Layer 7 of a small transformer language model trained on English Wikipedia (11 layers, counted from 0, width 128). Numbers have three digits each and are written without spaces.
Take only the direct path to the model's output, skipping the later layers: a vector added to the residual stream pushes a token's score in proportion to its dot product with that token's output vector.

Output vectors of the tokens that the questions are about. A number n stands for (n - 500) times 0.0076.
"ribution": 604467458433487488527453577379401560569526507499532523526466471547505443501512540458576446498502557528497464460513485508523537541455484484482502491457549544444443490465526516511465493504475554588472481485490495483524520409546469511606484416516442486519517451494523547521545539486509497505542470530476479521504439470432448476499494460496526537512540619457472477555572569506522511380508
" he": 516433493461479453564494482478452481493509495497483502489511485509507497500549487508586481480506564498530508503494491469485509519504482499474502453475525535516500497466506467508525502465506543510489513512528495455519528532504480481476463465546544520521521492519448537586464524542501515436446469522486538489490485497510499489525508464431516554425511547464559506499511543467487468518521
"ing": 514490456515481517560526516449527562497442463496447503476474433479537555528495513440515545520512559467506539492466511428471479532532503536493544520487532511447483450468460466538485512553538465454504486465526547484546527487512436508542519467482512525480542478513545479524486517558542437428586491493440501475497527524556413527531520423507567508484569517492422500459524494440524509473493
"_": 498362437322340366466486627089027619877499503436526613619346558653615318405555522501826419623372651407472534452508475509343740485450169565414607641440600596463328587407474384602542534503540522649402538424576569354673413401667574444550487347543413418524454612637448625567516472374495570516506499410560506585613343437521487360478545481222724593600390714464564688555714404511545745138478
"t": 527524473531481461516499521467509469470480512537514487465499473510513505496474498496552511475522497547524501451439516465476559491505450480553494535568486487509513494500506520504445513511479496474480533477555551496515403456503476541521478514404511453537509538513517563481483500549506501482560469483491515493536469497486443532497441525515604525504495510440498534477509438528488525460510
" Av": 493541452474483428496548524478430483554519500484458569527490487512495513461460515494516496476433538520477491523513514514454516515486468469474547507504507522458499507510525483534474532511478508530506478485489502473519524492522510478550521450492499501506525483540433484517508503509472510511542517467495494534528466508502533465502536501479551535481482526480503514495536476528452515454508
" lives": 593464518401490510489520476394393492560463544460495491526504523526525469454459508472627487522414550454488459449551462487484546493490473495483495523542528456502418461475521451533497495474547526559547482484527544430523433492548526517546567435486476551482508533490462537515502512438513511514445486547501498533473491497474540480406464446509531536513526547490539568581536543494563509464500
"inent": 558466455375518482524440494358418514627461486475546481562482519479529462528519539468551471456486578490479501476551498533451546535467453485476542464534572471501395524441493528466499510437541436532425461496496510499493505422535572490505570429453477491525524498504512489579538520456552520487492515469539557545437501499462533523527515447462580590488507550450566520419551589529550534378511
"ty": 511633480468484414486519520417460454521537521508443527519471480473516529501529559527527490426450497574515455407461447431417549471437471530547531517524544494483426527518494557537557529500500533601467560532557541483530413470511459500520512474507474448459548499535449570560457517460500474487510505521482513469500477444490576500448422575457571496480513486484554518493583457488501573444513
"one": 524531465508449543497522535442512475505429536460592492457504505472523518491451555487556480491465499534512459554483538546448584524498509474445494531445531525506475514515534490558526499512502499479446478514462480472540440469504526486465486445476500485513444551573468575540476472534510509501571497468559536454433461469477519432528449457434534512473535549483539555539561469514511467446520
" significant": 489490505427494485494485495388394487583514510452553520492487478537574471516476467499575513536473567560485506512484515555445568463494439500516489513454550508455498517456500528499523461491511528524475480511551507447507474459555544496545528490500480448478483510511526486485506434422512536477548513494504504490489449524516505477486557449511529496533480586490462550518488508460500550486508
"n": 570495455488521493562481508473512521479542506472499578438485463560505561466503541492538484470512508510492528467505518414469548552433482523479466551509569500463529487507487556508502543483477459451497550482516564538532453504512493493583513519458466480521506466497520539506442544518551496463497466510509482491487473477447497481475487486525530468432492473417557474470535522479491520473514
"ten": 494543386521431450565537549413459467519554534516462514472491522509519496472593487516546490477440530495565490565450510506444545529454499502458492492524544547476460468464497511593519515466524447518520482480565547513496444379514543462563456476497508494504536550475526536468480451501519508529546484467490453455501451533536554527435447539459585420453454546521495532549610468429513549429506
"or": 496496509524468509492514483451539493502470522427481535487535509518545518472514519474525489536510532448467510513490514500450492534459480539549512479451536452476482497520541476493507503500480468453497541511461582542539401483491532525527475487524498471503477417537483533534487520503531549508469528527470449455506548444491484493508521479469506505490544480574470515544511511478558476451507
"stream": 568519424495463426524545579391369539545524495491452453445471483423472387472536522497570469524518568545554511443457490506460610443469478502455533530520517486470489500451550544522526562525532460570559498454553490422556453464545561474573468534544534499465402554529451532477530507477481485475539497485500463508442497468497526464413453510490572514556493564503461563540603462468539554425510
"apt": 532481499500505407477485546388471489616510477487624528475515518494546492514464471498544413496451535439518499445526454535476562533496472453499544499507526507535505518467520495506497579514493559521427509561488491513508510404545564492504483478528460463499510519472426600514463492470497479540489458499506487534474471518489535477566591483441576490490508515491526505506567451443485447406516
" He": 537462471489512517545477489515435464529509526485488527487510491513510494481509477471499504493452506488539464496515528460511537520551477497487507494524533518513513494464483491521505488493540508560487480502518521468549489518516509522488480438492500491501525482516455511538495526508482528467468475464487526485482534496548500453509488489448549532457487523455554496497490505512488532468509
" next": 591474523449444495472537476413427539562461482462439520519444471509543491472532459475618519527514547465486541502508462429482562492451515493484483537496490528498476502481479506514503559456472515503523526439454483460526516484546504511546560421506451469555501525476455500496505495477497532497478452535531522500501478513522548520518505478428550470525497501512508556495598522472547505490509
"==": 543485552457441467537552519423400548483450466438517568499464454543527495466521474486521402483507494477492520518485487553519508501567488544497543509551566465487398472500472481529493496529414526485521469468568493454555522420493487510511491513494485494452537507463474450547426522552534515537447525567560535547514392475533472478510489546482503501538496535464566521551533551449557491450502
"R": 498362437322340366466486627089026619877498502436526613619346558653615318405554521501826418623371651407471534454508475508343740485452168565414607644440600596463328587406474384602541534503540522649402538424576569354673415401667574444550487346543413418524454612637448625567516472373495570518506498410560506584613343436521487360478545481221724593600390714464564688555714404511545745138478
" score": 521475476458521476554446477404391509573546489437472526473478532576473482510456508515611520590435516564525450493467529471452601467523504529506501550486489521467401531503519510512429514515499454515447572439510493405502468509536520533502470437469437484506507488581491538568448521460482524502469515499495544505497423528524493485561545487442542546546530560517496550521547410443520528458505
"A": 498362437322340366466486627089026619878499503436526613619346558653615318405555522501826418623371651407472534454508475508343740485450168565414607641440600596463328587407474384602542534503540522649402539424577570354673415398668574444550487346543413418524454613637448626567516472373495570516506499410560506585613343436521487360478545481221725593600390714464564688555715404511545746138478
"icated": 483570474442510466450416549380406522585516461539463608484470519538443526524430520533583440534510515568485508429482519491530498504480448434493514601485568535444432484528448528506472561570493555550494497458505490516506515447497529432490505419530449474541459470579488545500531506474486531487500529453474514543456443484525493532500500509455576581490540550501478517523508557500487492390498
" degree": 541530418454478484576455482393385521562524503465465550522478518520547484485469473488597518479476494485540477484460469543472606551483512488457527574399575531559443527445510484474551477526554439542455535489522475456513483490558542513527446420502436534517474498462493521524528488519448546490500480462534519446529432468512514411531513435450533500521495542489537545501578524558537528470505
"isco": 490509481453436450457468500390456557603549489457524570540473543513467524497495490483570417526403568554547515517504569542478575510467440470464598563441487514476480480463559497513455464494547547491533533451600482444557528511525494468498500409504532487507417532554493540515496525471454475441561518473512400516432456485511461471494532464424593533528478520464460526511561553533539536382523
"ver": 444494496460496480476488491442481465533549501424476501548457564533533545462474409558546502484494524491539499492473521561441554452488483516484549527470583497437450546498488527502484448502530480525451517509445460431444497449544500507461570503505508488495492528544469581508472479535469593566483557438540553480499512529500500473537514545498563474480442572477502564511494505441505486440500
" born": 552518443429505435542477446426400585600532515489460496548524506559591526514475467560602449539479545537508464479578451475457575514532443495470510506520597525502439469417487511473473452553492567476468438516538467461534461514555524477518480405514448499516512567502448598542524572436519482439412462495516513556499473448510509456479504451503543499496472501516586517512469487509498499448503
"ople": 544408477457463409450514573399409498559536446468519492505514499537513490417515499482637395513469577446544458476492459487547493510499480471491439482484587517429513508461508368514535479463517560532424491418529610427550483448503600539457503391485506514505462513570427555514503491445517486557566511489560428522573551509494471521479546486517493549515466611533527610552567510471569553396497
"sq": 543484514430476448553497418401417539611513460490477511502479546523458468497549535482617499586493524474537479456483463476429558554525449543488441584441506512444521547527442460479513511414515503559522500494513541451560399527533451534537455519495530531497526489537487499544487483491461469435527524450546489560538437510517489422510619470397558534543420498504499576453593462522561502387517
"aining": 498464495524452505561513577401447486602461449418415515560480505504537514527530509512596478475483566510425483512544523457420508516474452538474462516447624544526434449487472482532585464479524475545533482447493472472494498409559517447536460457499452500522464453491510528582565518548545534507563428548497499510509479497489517545493476473474541541495512539478511536469570490471541476389513

Each question shows what one neuron of this layer's MLP adds at an activation of 1. A number n stands for (n - 500) times 0.0016.

n73: 612516683542623502545502531331587514556417439556592469342441493479431386468378454444359516583407613437455585644491547539627490514476617362462459532484315522634514537414550414427568519483612569449615416439439406475525526512514557423385458531545466477575587525557347421581580405541493560529614507479613570548442412493427541361588624451459503714491543521549609359378454521462445502473480
Pushed down most: "ty"

n184: 452500522632622669360502635486323431351321592448518663612435474337456353537534602565491603546517449591577434505459508436494386463517813393477508688394566337397476481479652479431318375467483537525663428634454653369544527405484558482635418402474456571447605500459608508417438502401551515462334495424669529508458666568455593581473484446360630517530470418531472462614534427454401511613554
Pushed up most: " lives"

n49: 458586587539474485635515479421544547546448461622252536536533557564566498496462464642440498431485431474447492437689518402547567445573430550478496515435339457544557404595520562581485487369547525401706557492581535512504515617506481506448482561426414579547545435407455545525502464496537567462573594504468524515416404443362547394597512377398449524564451478574448477532412490411419509409573
Pushed up most: "sq"

n120: 600478294535500593450487597674581539566396408505410493432457604425463584531443550359461423422464578465468475452523477522784451466512487571469441510512421375442662392522453330555503558542555438528574542369481530434456681579458594564551672406444554469553433531586372535425309601428515486396483339535495450586725446543569406469427418570557470558559525567568621566504486547569502415340402
Pushed up most: "ople"

n293: 720373495549439452378525289749408579578516594581587565543546572495635360564413441505615605472317506657467565465488436441508428520442591373438536435540523449590398463473377562427583431543489583384656644452599477498424480518378626591343466497445593473533330428465502514525651390503490587561416388515531459528438557446539640432431569500548511541497518400550578373444388558485515536563373
Which two tokens does it push up most, strongest first? " born", " lives"

n159: 587348453554533429487401625456670559507553522470605509449481484530535553550433500488537485664471432400491546541538426592498421498413495323617547526583451474487410566532542552474514644603449529386624485516582448326562465600484472567330471412465553491597319625456440462588521616437404408481486488491514387474614436315520448466498487559456623478523590372520423440416644505570624423535426
Which two tokens does it push up most, strongest first? "isco", "apt"

n249: 442479576666437418466378620301520474636445393489462652536507386495381571482500486514442421475536585608565414332592414406639471560424697564380454577363443541583617583705368471543478571492449612580500326495659585415440705401438638532311436489462490593489526497543455544493468636430478624495265441651465518371407434341492589407397554520486393600460541508500551535507466511468543503714530
Pushed up most: "icated"

n20: 626525455648567393556490604717429541503477520518446622638477492421226600505492625364207637484572412388469492464479545413573668581458483439455607471625475492621484498644559519617600562508541568571392307331533497553373531486663517495494468528471497436472465468503359425628520545500512581458464376394579694765503558384495473465418548592590445489592458505442366381317503464573337542301428
Which two tokens does it push up most, strongest first? " Av", " He"

n461: 659482393592502495621392527533604422385367698477603445462447421484452520474424537363424535645533599457532598436510475600743500474390385556492606650542399358522503470378444630448685368582514335310568545523659457541436553541497444466455484399503497637613513612431378399349580415500588507508461487466597470443589477453576521617536503490540491489681586454680323398404495326447508535439549
Pushed up most: "ing"

n394: 524609535472493586561592482400597376497446680396583334521427361636484566524548521508435406482446451610701637461448301531531546338513431410640493523443505568481526539468447498591520581423553435719381565524493452691407547477442593431530384498575696543429452555428452412521541527472603474560387621450364483592497502424490386368600559514553561613410503502531538527478408574483538357401349
Pushed down most: " next"

n277: 558470592495591428495627490526444595560503530620500503471505414645474534380344590471497510569561280432431505562469560643315536537492334381556485605530566464474404548540397505469529438454540535450627619461648578427605487560405349550472690444406671664544588325515535620573486346503553481533480510418464515419398573561524537537587580433310579395400386357599469455468352546508541456352657
Pushed up most: "sq"

n295: 579543466500470382516526352488414657560572409523571377544491444486505635588463523503486479430586455395422597602512559495415396512608465600535560620563602594491439437621544407548607391415462554595460548435505535507470554575431529500589475519321454579463596544616536437435473630627437290593538440485426440488649638482463514364390514479493253567456613519454566332476396476607446539524296
Pushed up most: "ing"

n228: 483569575299567396500518667528512451400467430519688512428571601537474465476593452352617580526464413747404495642500535500466527536321570564507369521562495505514420451544505429542544495625563464410361434575495549483594462385442580526463407485533398368447529466505595433482534484374557540397318433345419507513515474618440580596463614514598439420452533471465571582489498373550543510989414
Pushed up most: " significant"

n107: 489417462366526413451612527743434548634419597370439643665430565566475530571470551507323489636544537334489455651476540511538448426436577423459608431543610559413513372529630575433551566437462485528448365550533452416534394502434455454589519451511438450518507457379539524461465466443535394482515482525555479528415479531491393517637573553416500477468614526434506502492613482491539448712353
Pushed down most: "t"

n83: 490426425531417387526488518701528695460487337450681497581614448467632581568377539401500600428492533426463479476453641492475392475463535382414512362449534505296358562540579640447415411458372623429420548505472556639378394513518344634410551588529407656587343552582517403555578461539591481549561482541579451537619478524426560565482544376602366585381500493385459554601603443497712510479484
Pushed up most: "ople"

n146: 481529660553669284515510555358490547578533450431593706479493482434513620418515471573568548435475528461573665500605472419443340709492506559364572503650530500510432359624528489555359298522500411483643432490479574583589403528478581623337330398515411575407409363406607435488564584508508404598574601487653441456566441612412629414370551495361494439484399490497505321512367535487560424589690
Pushed down most: "stream"

n169: 516448603532569511452438502315517338451512653493515631632523404318545554471550427479544532422637569378505545456608572575529527520390552541569520502392507463536592482427531478487421495388536626467535583389453667452496468505530559428433643437406446400498581567547582554394415385390495562397400498439578465468546485380478524509585534635525472432621521399577474531389529604498404617579461
Pushed up most: " next"

n21: 397514358326528373593414429463494547648383672415490520528392550467453524435539615582531429420547577330541546534578545308603480507528446491474498647543561588440430529547467422487407445594577540495555521448543519417512495472502454561487507541506526432646489495507565417573473415479467447530540356495567546742379642479533560568496509470502410430495433548423652354480601489596447486538458
Pushed down most: "or"

n464: 575643560532516470437619603500352447390536491439527571467455562478495668367488625508497481380364575467540473581460419404534432425437590512564547291483381580465670566575538517614472530587482502361582579448502482474615512609335460378505603554526455538556524252562436424548430456705521516470537662421608476376465427495386495438624531547672544508522520565545481360430342475448477500365549
Pushed up most: " Av"

n38: 362481416314543571416544396629609437575567638448680524446564560492548416474590569422358630508444629479544605518597475568477376529421369521631474483376549388518542354405407638477359380427577636464485424497612398552495465337584549598583430597620464394505630523444460448440588584277567599473524698433336397337519439515521474534497602548465589414538432615661365617402581471376519571464613
Pushed up most: " significant"

n193: 350555507403541480566581524485462474395443399286539454433504396488461454569355671355583509516588545477522374486530432439441423570551530477677609455575415510368623604590454407453520471544582481455441543546498507509444563498568488482517520471397463595438577551524587465404665532524570482432481548432500558552379587652400474616455411646373553493476632493445546596521488430391251529668685
Which two tokens does it push up most, strongest first? "ing", "t"

n139: 482589783479684568521592599486523350689554596420637385378527489372574596636489428582611259368664583593504519685532359656543360696019415518639478458552275344556547535350396526511581523225650533450413504471293634478600349504425534664530438320617464593500775389522635439659524513391496627428445426380713629588320297330471332558441354288579525554748397547443390259570584615564428489407509
Pushed up most: "inent"

n5: 251542460580505465483459513443578693519508500540592622284512710409565628544655457467564686530525345459417527505563535536497611422505563508475551434434535492465523541588533367510574470578604632530553443556584462444460463440725446399555685388387583508448505441399549408444488528508401595548500350529460312500456573544584313464437482415465735568345514546424375455450541630545395344394457
Pushed up most: "isco"

n243: 497514494277693577548471574412539449332500544432393523489425587466439712429316494482653638660352283614500410543472615520393276494535660569569589410422474630527615447386514285505443349491285630548539432405557563511497594336609567408555461506483453310319483635334489478495436591418437470576540497593524550580530619522427560520494696558368629554643624683442393566482506448535512529403514
Pushed down most: "n"

n414: 500559417515688433487560490435480431432410621571543542475515539544455482664523586331484406480407541559393514418473382681390508500426559471457457495545455512438423496401518665511379699647535415505421613389507599457458438413552324654432686604491518480469557398502461543565483464564588436519430521394469333626519469596520528514465475614533359517528430543449509624519385512486493457453599
Pushed up most: "ty"

n495: 544456532484465497471473555240506459426523385492431507491360483638430437531448656556401547617510342349634520514538396505640454517490477653514616335586455442546538578423500515530508610475596476444404572538554397540524319421465587422427441547540465491510538474468534609539534498572595410406653649416533554381699444564526346476423488658512519619663533569395453419561306525552545463631378
Pushed down most: " next"

n172: 383539449609377479473533454626598498486495287539547491498552553592545461509463583327537446434559516526399479570504468520445575580579571485408620394480477556526478504569590579423479463567471411441335539617439587520459479406562447424434436589349403618565432611559540616599502382500557440537460638475437410481533407508533406412567448353507404514456602520630629369603473539479523652390446
Pushed down most: " next"

n395: 480446406389486542434381398601506417673604657588634407539398433383502603508510497497530468630624536577560472563456592407620435485453420271463483500497492461466610496490453508510635474406429420516489609547610548378428360500622453502351395547632569455479480585536505463445429447513586600513449490795434542534571463397527659507495500512581420686580594385446588556424518451371306301406551
Pushed up most: " he"

n343: 601582450508506457535445659472525491463583432517452429406496539452610513498446430626610439475551715463491399462459445515448498548486537532491592624375567461555600510513468399284551457554547587376599599496458583431430588495468620406538491421470432315491496445556546496531545448387484386543500418525423464367447389523593502474542494409376579514520580552538650631524465491525348439712508
Pushed up most: " degree"

n253: 490520465685538503415386597538426404573552374562643335450403486453457619574426468484428514647576579430520500399357547417317335380518497466481507606442394449616500643608507616542603482563627773523402639515445449604529520510465449435555414317469622473528522439490505553493457496404388495467591351430469531508461395416488600669552543498573492528361518529526611535531476520535447551625376
Pushed down most: "=="

n507: 616491545445305515640527473356421500777512645516592474489576508462408600367616522561497506456552548393315589489649536437500286681581570452548492382571515365528605399413463465544379485512491463403562566645509452475579370494458408442596521627333494517729389332503435477565575547518417522598427570677332458476690637511449506463474354506316347427577587417648247532576311658411548646476525
Which two tokens does it push up most, strongest first? "or", " lives"

n459: 366708338416490356560557594572453556508618554611465419510510534556621585623435421641372533669608598544604511393433328315388455442591568471531497517505456315587621533519455414610559387623787431469557495393610441633544402438665563459476477454521441518511558471429452492417540374437497334442586427465575440603383448470461458655500516390407506340486600447624359511454450687530450525477584
Pushed down most: "=="

n183: 481584527407537441471439483746435431390473412435610464553478472457658395529400458540566420532528441465583597588417470542477633500642377544507449415558600618493437425348582650348642480551346589445280493596385522449468573448485585556637510493521426498604484477469462560533440455495553525566538404524328468368369574397577453523348465553576377505507566559587459555580585454493520598793482
Pushed down most: "sq"

n84: 472423427575523497594645482536569619340466500456539567436394562755593522548707483503515551399449497483401513440630461437519409625469441495441505497664552633405495626550510447464558471541413608518386473607559598559491448526458549512362513632410346532624485391371490354521467548547575408435437313639401495482619429443441384363394463614607343325453544468473536390466575472562440555573685
Pushed up most: "n"

n388: 587609574381509537513653525549545533523500531516445356432462516605611472445456416589553629509597457491253542642428673452376589562537373591526547492539461418475427443438474442505503582463423486287497459455457410594607419548552500552604404334417412430645524505476484547381491637461470569640401471498572535422465458500521617623560405424470481377466597462442482561411585439574525409792388
Pushed up most: " next"

n466: 391421434477604505513500551367420599420517463379573514564500398443557425614516570467423657437583534357568601455560366448457505505429560613509454540389464551502433442575528559459354515515429634465481520537455643544414427537364498388478623529450452475675586653632520657504553466417575541415474600481348398658478580404465458558663463600544495373546605384525386631483491414599432432492423
Which two tokens does it push up most, strongest first? "or", "ing"

n89: 399360458461383503452671542660598592554417584506545282458508476394476597375439479514494411497546578338528680751582385430518339522587405558542603503467606472482586469476425647554443387631579492514543380409349682535559394577480475448470526481476492402599519465503569582421518458411765552405631643708497426330630484449463516537639518482506567446283402599503346560500500483358573503541384
Which two tokens does it push up most, strongest first? "ing", "or"

n39: 476616435431440568500339627577485530389544457366530576389317594371355656470400474430658335585494561421506454620331344390584282518348525412722562305476604537347595555377638428534409391537658625472340466674473519544607549682472457429685440543593610532547633396638494509393547511605417517525497357617665438487566544474488282341464599569553334560562366547459656445603619390577429618520511
Which two tokens does it push up most, strongest first? "ople", "ribution"

n440: 648530642618500476475565488602349465584441321410571515557456616358469557494641597591600548629622468509634521539322455354462308547524500399603693494665569418540424513459399417466404362548535462537473283561420475535422497689715657503521359392417400644377692516419514503519571511679534706412390351361350589670398426559509459538470566514418583444594408558577435291644456332425314418460612
Pushed up most: " born"

n215: 476520533567538419530523452522518481485400427590446495529621443417658662563645409513543512572549349500402365505462486568576402548422415474602502464406290500559671558544371627672390558440571362500641596387618472495378422403500382537500430627418559505505587324505518507589466549588433547558576567465611421439538450435548546594483564427304577469493391575627441359376522520493462613442482
Pushed up most: "sq"